Layer 2 of a small transformer language model trained on English Wikipedia (8 layers, counted from 0, width 128).
A neuron's activation on a vector x is SiLU(gate . x) times (in . x), where the dot is the dot product.

Input weights of the MLP neurons that the questions are about. A number n stands for (n - 500) times 0.00066.
n103 gate: 464 676 484 398 261 663 375 417 374 232 567 721 687 780 495 663 679 505 510 319 463 593 572 474 407 396 353 551 541 449 490 333 205 330 637 495 500 641 596 715 188 664 953 586 191 392 578 306 444 427 386 584 568 542 260 479 412 731 790 664 484 474 547 686 646 733 500 593 438 561 391 683 633 736 331 490 682 667 790 479 238 322 777 45 726 549 831 557 490 251 495 730 723 495 259 490 787 720 238 511 671 607 688 516 370 493 296 592 282 592 631 574 479 702 407 394 521 419 792 820 658 113 458 525 390 444 354 252
n170 gate: 391 482 423 723 647 780 518 225 558 570 256 372 349 629 395 383 771 687 562 628 563 358 456 518 496 719 327 240 597 526 541 500 539 509 404 770 639 142 478 477 703 237 402 327 684 540 504 427 604 361 416 298 429 237 334 822 801 562 435 437 578 843 536 496 487 430 478 805 362 714 304 574 706 573 509 438 390 388 500 368 509 460 379 492 440 336 385 420 808 496 285 652 522 579 370 500 540 406 345 522 318 452 531 674 669 537 554 596 469 531 468 757 218 726 288 354 526 230 536 529 389 704 514 483 518 552 589 446
n177 gate: 447 374 769 471 471 563 426 617 371 473 456 272 676 705 838 297 460 476 680 632 377 373 768 408 451 667 309 587 782 345 747 390 145 305 356 419 426 323 476 366 766 216 647 552 461 335 749 460 581 386 529 371 819 534 403 392 476 539 668 335 415 389 246 315 122 400 768 568 710 558 466 476 707 159 709 799 470 544 603 369 475 708 505 478 723 727 349 206 687 366 404 539 197 670 633 549 418 585 491 751 143 548 564 676 422 624 614 582 363 621 381 535 427 519 583 515 447 521 397 409 671 554 790 462 322 553 436 609
n230 gate: 473 243 524 564 430 390 654 514 608 461 519 302 546 625 263 547 566 573 532 569 425 528 463 662 727 523 477 311 177 712 649 346 518 204 418 709 467 243 755 505 374 604 612 662 575 385 463 521 386 594 583 458 673 355 322 547 625 647 623 268 462 628 412 348 537 373 690 301 384 450 537 696 569 640 936 788 366 636 556 343 481 566 276 381 437 280 458 481 528 573 299 477 310 620 580 584 716 299 545 510 644 340 687 328 170 366 495 587 180 675 716 396 25 505 486 362 574 733 397 613 354 431 225 486 664 450 705 420
n103 in: 525 372 522 340 436 500 724 684 357 662 483 619 526 513 216 791 422 441 419 137 388 504 521 555 509 724 312 351 372 755 583 625 504 577 534 366 587 427 634 539 425 784 199 575 656 657 671 582 290 405 406 439 767 720 541 211 496 419 483 736 628 551 350 538 560 500 833 449 500 344 414 479 580 458 583 500 327 509 431 377 597 392 464 727 442 415 337 539 689 336 656 288 487 861 375 534 398 442 300 308 556 609 466 521 573 521 431 302 423 385 504 522 683 556 278 610 555 355 668 348 362 491 719 462 565 727 547 378
n170 in: 641 565 380 600 352 508 441 340 410 543 593 370 174 437 472 350 577 554 614 205 449 479 669 525 572 759 599 366 437 567 496 640 848 563 595 881 705 453 579 372 488 328 640 635 317 420 466 565 533 654 293 427 364 572 399 526 908 713 259 703 652 529 513 454 428 360 416 529 340 388 559 579 679 365 711 483 483 713 555 555 552 504 770 600 667 380 660 542 258 575 612 334 584 479 406 432 554 695 471 610 276 512 653 318 399 523 688 695 568 362 423 260 420 500 302 587 253 712 458 532 461 458 672 558 466 421 525 556
n177 in: 363 622 592 638 430 532 418 455 296 265 488 467 463 442 566 183 229 609 680 504 537 266 488 353 541 595 372 602 745 382 447 316 379 398 295 669 388 488 428 367 512 387 413 268 562 598 467 541 351 533 746 554 496 562 592 454 557 598 589 320 618 289 212 561 161 219 586 475 447 484 554 488 387 460 433 632 313 570 562 431 415 533 698 579 658 605 516 451 508 460 561 264 516 300 600 475 561 362 496 631 438 480 566 426 665 638 542 593 541 537 76 433 561 496 484 555 704 628 624 93 549 696 680 536 467 343 508 663
n230 in: 500 656 622 666 426 816 768 451 242 382 467 296 545 508 492 379 650 266 656 451 579 492 557 340 582 351 456 639 553 484 492 448 464 496 367 589 359 425 758 796 432 261 508 676 583 418 656 755 520 483 381 508 417 281 487 745 430 557 581 261 175 472 492 414 496 516 332 459 738 678 475 771 427 747 387 681 411 604 389 525 721 525 621 556 496 469 537 776 347 476 488 488 512 643 301 727 500 686 516 479 455 743 554 512 278 622 475 541 360 504 546 429 565 709 480 635 402 486 587 738 496 467 588 468 692 665 330 458

Each question shows a token from some text and the vector x that enters the MLP there. A number n stands for (n - 500) times 0.0085.

"ood": 499 428 437 588 547 518 623 407 536 510 462 480 452 532 424 474 530 510 568 488 569 532 550 372 447 572 552 490 446 578 306 631 488 458 529 592 447 377 442 423 399 492 497 459 623 450 493 513 458 457 556 583 621 503 663 634 440 467 471 375 470 458 593 469 390 454 357 473 457 436 394 573 518 499 525 645 481 474 536 564 385 528 354 509 363 458 414 600 487 561 552 513 500 529 495 377 426 555 444 497 493 490 505 438 432 495 582 568 532 533 424 455 471 528 461 433 554 475 482 477 394 516 465 425 498 439 440 499
The most active neuron and its activation: n230, at about 0.53

" '": 495 493 573 442 509 477 623 445 377 509 538 535 554 485 521 375 506 563 509 317 519 383 549 387 537 632 487 530 399 503 496 527 571 757 479 497 511 394 615 415 441 301 504 461 387 456 542 646 434 503 530 454 569 462 623 536 449 480 534 387 493 321 547 469 498 512 402 524 501 459 362 428 445 492 587 375 397 490 358 590 721 521 422 531 402 508 483 569 585 473 487 694 481 601 567 512 424 350 481 498 461 380 549 502 533 487 403 500 547 427 524 619 368 468 445 456 580 537 485 455 464 466 397 565 560 526 406 778
The three highest activations, in order: n230, n177, n170

" for": 510 413 589 495 485 463 455 464 523 511 507 590 485 491 374 397 607 471 516 480 358 406 443 509 550 506 380 532 533 490 377 360 491 525 399 529 430 544 531 486 508 455 524 444 400 557 540 508 521 417 688 484 528 575 650 537 477 510 520 489 546 410 541 518 507 575 368 446 500 532 532 487 468 430 489 561 498 537 473 571 567 400 473 522 454 538 379 506 489 553 439 505 528 634 555 436 482 627 539 505 527 414 388 485 498 488 422 507 542 566 487 416 454 538 634 419 535 533 509 395 709 609 640 535 554 496 576 711
Which neuron lights up most? n177

"'": 475 450 396 422 390 455 486 419 441 506 493 608 559 544 489 476 570 549 680 345 455 420 545 616 570 652 448 498 469 405 446 438 508 597 494 499 510 502 611 283 497 479 469 375 617 535 345 542 369 620 423 443 548 451 618 590 519 518 499 461 480 424 363 515 439 478 539 514 609 398 466 479 633 496 569 435 459 430 472 459 736 599 488 528 491 487 516 483 515 456 464 555 470 469 423 339 477 462 628 494 648 496 604 574 565 499 420 506 661 490 580 590 447 534 572 451 479 496 701 440 413 417 393 580 343 486 395 384
Which neuron lights up most? n170

"old": 510 456 579 574 464 455 506 472 539 481 430 481 452 524 453 379 529 533 641 408 499 656 404 473 450 774 576 553 451 458 395 482 549 490 440 582 441 499 547 422 431 568 509 456 635 524 454 433 496 604 432 540 481 443 667 779 352 554 513 489 466 527 441 478 428 470 527 481 500 437 344 512 502 553 533 526 567 506 531 620 593 517 557 508 457 408 417 485 574 460 626 288 463 436 479 349 310 506 438 492 462 523 525 381 542 499 482 516 536 581 494 530 597 441 476 420 647 496 505 460 417 504 473 482 539 408 518 499
Which neuron lights up most? n170

"ita": 504 442 550 499 482 588 488 451 530 524 447 488 476 471 415 537 628 460 424 491 548 634 524 378 489 624 535 615 514 490 378 544 526 542 641 586 703 641 440 502 401 433 454 472 395 472 587 430 523 491 473 482 550 508 664 627 471 603 406 429 489 631 486 557 434 571 583 456 463 502 443 410 555 492 501 530 367 380 531 539 549 662 511 524 524 414 461 426 511 521 593 470 537 464 474 402 522 468 475 492 507 468 583 582 492 508 469 537 406 600 479 651 644 595 481 498 446 489 425 437 434 498 356 510 522 619 478 664
Which neuron lights up most? n170

" C": 559 479 429 515 485 609 540 568 559 483 596 457 535 542 578 539 380 413 514 580 486 568 570 547 544 546 550 445 487 418 538 491 524 550 493 533 471 504 453 574 483 617 548 525 435 489 524 729 511 499 415 500 539 581 663 396 487 458 498 505 441 500 427 689 669 499 479 510 509 554 461 499 518 391 384 450 554 543 537 443 561 627 583 497 595 471 534 550 438 523 437 468 395 472 495 513 460 511 477 475 521 434 429 256 492 499 445 487 387 563 506 485 511 445 504 335 509 462 468 494 362 443 528 444 481 559 527 397
Which two neurons fire most, strongest first? n103, n177

"its": 432 468 557 549 427 566 694 502 629 521 513 571 524 479 401 518 467 531 488 410 484 582 439 330 464 628 418 448 547 494 326 500 664 649 553 528 495 451 542 550 481 614 602 418 498 506 442 482 502 536 378 416 505 482 673 657 490 481 368 553 609 425 601 485 428 439 635 477 439 476 497 523 562 535 480 461 406 563 586 525 621 573 421 498 489 510 474 544 341 495 570 541 466 519 528 348 486 515 437 499 398 531 414 482 396 504 454 509 464 511 487 493 510 570 456 500 426 468 495 485 455 450 535 403 509 466 427 451
Which neuron lights up most? n170

",": 499 415 481 502 509 495 520 530 584 558 528 361 505 496 570 550 615 447 572 529 443 576 461 606 504 549 496 475 499 415 441 455 483 591 623 499 494 444 470 394 528 447 517 528 439 548 490 452 493 601 428 438 503 594 651 700 568 450 454 492 682 401 548 513 458 475 602 441 490 456 435 520 483 558 521 462 331 510 518 510 384 595 299 576 630 471 546 549 479 554 582 459 557 572 501 374 404 359 495 498 475 358 415 464 489 499 504 531 509 580 507 536 412 579 426 454 487 541 500 379 512 505 609 469 564 552 558 586
The most active neuron and its activation: n170, at about 0.44

"est": 587 388 400 394 420 577 509 422 499 528 553 554 535 480 444 583 369 421 517 419 588 530 611 551 457 455 733 439 439 409 388 616 539 536 494 509 460 494 302 442 542 494 552 552 408 472 392 464 536 545 287 511 434 622 615 569 459 520 414 538 421 344 403 582 424 497 522 383 459 535 425 560 370 524 482 565 504 476 576 504 517 501 554 510 483 473 554 433 520 496 455 425 489 390 437 504 487 543 430 499 679 518 463 688 568 499 427 491 485 617 554 473 677 409 407 288 541 488 606 475 562 348 584 577 416 315 540 512
Which neuron lights up most? n230

"\"\n": 464 571 473 541 493 515 508 514 483 506 528 570 537 405 534 478 574 566 513 467 515 572 475 512 520 517 461 456 506 497 485 405 655 599 503 496 495 608 558 469 517 568 525 525 401 450 496 608 482 526 493 468 540 429 681 580 462 630 432 509 362 531 437 473 526 447 593 599 522 481 510 459 426 626 513 554 473 389 623 508 661 613 508 605 576 578 479 503 550 375 527 415 486 599 433 575 459 392 558 508 415 471 381 453 552 501 516 661 460 535 466 513 494 526 459 536 470 492 422 521 717 540 459 496 586 569 551 517
Which two neurons fire most, strongest first? n177, n170

" I": 428 524 553 559 473 531 459 573 501 473 413 504 371 452 534 344 502 637 547 510 605 634 573 562 547 463 476 474 632 513 457 440 498 480 493 392 417 597 530 515 565 584 504 475 565 506 557 638 510 384 448 402 525 383 649 403 467 411 634 464 566 521 516 606 621 507 630 519 542 511 562 596 510 577 487 378 426 473 660 570 396 613 637 522 595 488 455 446 461 604 691 506 523 615 610 526 467 577 466 484 487 544 577 514 509 500 462 441 514 464 311 516 439 515 606 443 465 479 553 508 336 512 475 329 387 535 495 506
Which neuron lights up most? n177

" Ke": 527 519 419 453 464 351 437 543 502 477 444 532 625 476 477 504 567 596 686 529 501 512 565 466 568 555 470 683 494 577 490 349 449 388 606 411 452 495 616 485 558 467 437 526 490 492 480 560 528 484 648 682 443 368 632 389 531 412 570 493 480 454 637 492 655 492 402 538 499 486 380 512 514 599 386 400 556 495 519 444 498 522 455 485 539 461 517 537 471 414 698 493 557 503 535 356 581 426 600 469 473 547 512 478 484 498 528 585 410 541 377 557 513 543 597 508 549 510 442 520 318 453 476 489 478 620 422 579
Which neuron lights up most? n170

"R": 536 619 545 509 503 507 573 458 613 495 497 567 557 504 529 567 592 495 473 630 395 619 447 402 469 569 423 495 514 434 533 378 558 656 476 643 612 569 566 462 517 679 426 590 392 605 394 659 477 532 418 632 490 587 647 665 446 623 515 518 640 434 517 644 618 508 561 444 438 454 531 459 404 369 409 525 612 452 621 594 516 537 390 508 618 530 617 510 447 566 569 561 537 431 510 666 485 498 574 481 530 508 489 485 534 503 473 523 476 542 553 478 515 503 675 557 475 474 554 531 373 571 531 507 483 408 412 558
The most active neuron and its activation: n230, at about 0.1

"M": 414 485 277 468 452 534 576 481 643 471 443 461 426 505 506 597 519 543 752 523 433 536 500 542 518 640 483 587 509 551 496 439 540 557 523 548 430 550 405 442 494 560 557 516 471 608 471 658 560 484 553 655 576 499 603 655 449 452 556 543 559 484 500 647 678 533 335 500 485 528 454 422 339 462 407 609 658 402 523 651 545 573 275 493 361 583 508 585 560 454 504 563 476 377 515 523 557 572 533 479 579 522 556 659 546 493 388 475 632 498 457 492 468 607 573 564 410 513 528 542 272 562 475 516 456 476 499 658
The three highest activations, in order: n103, n177, n230

" st": 651 609 589 419 586 481 389 464 540 535 522 591 479 439 420 679 503 483 550 407 596 477 449 378 560 476 588 386 534 377 473 521 526 533 540 482 493 594 483 514 468 469 556 604 520 499 600 650 578 510 396 374 446 743 642 483 519 453 469 534 590 490 470 528 557 501 542 383 510 540 549 507 445 520 579 572 549 519 533 519 495 452 530 530 408 536 551 493 599 518 535 598 607 525 438 513 435 581 426 487 537 600 378 495 468 494 402 550 472 639 545 538 499 486 422 404 538 558 465 502 554 368 465 554 730 374 500 470
Which neuron lights up most? n103

"now": 406 536 496 527 533 469 550 564 495 469 513 476 528 510 368 510 548 550 454 254 448 502 545 327 501 547 722 517 412 431 371 444 388 467 578 574 600 475 563 400 363 459 418 502 540 543 498 423 493 418 481 602 569 395 632 537 436 452 497 480 524 417 661 633 430 474 600 544 425 409 323 512 433 542 546 408 515 365 410 449 379 391 403 519 424 433 553 484 466 499 524 562 543 477 573 450 488 477 389 498 563 455 532 383 478 506 429 465 535 481 534 502 466 473 403 421 577 528 600 493 444 450 441 533 534 585 349 539
Which neuron lights up most? n103

"n": 577 477 414 596 549 495 632 450 398 505 408 480 461 549 443 493 588 496 575 390 372 606 542 522 464 549 616 381 516 462 481 424 421 608 547 615 426 423 538 393 570 607 343 532 481 582 426 567 529 474 268 608 555 611 635 522 492 538 531 587 430 418 596 530 456 458 529 495 386 307 454 503 378 505 547 484 520 562 354 479 491 529 478 517 575 436 507 540 455 484 476 499 555 425 496 570 489 527 487 479 581 477 508 638 586 502 571 489 567 603 508 514 564 490 505 485 559 497 787 499 325 619 590 596 396 604 296 451
Which neuron lights up most? n170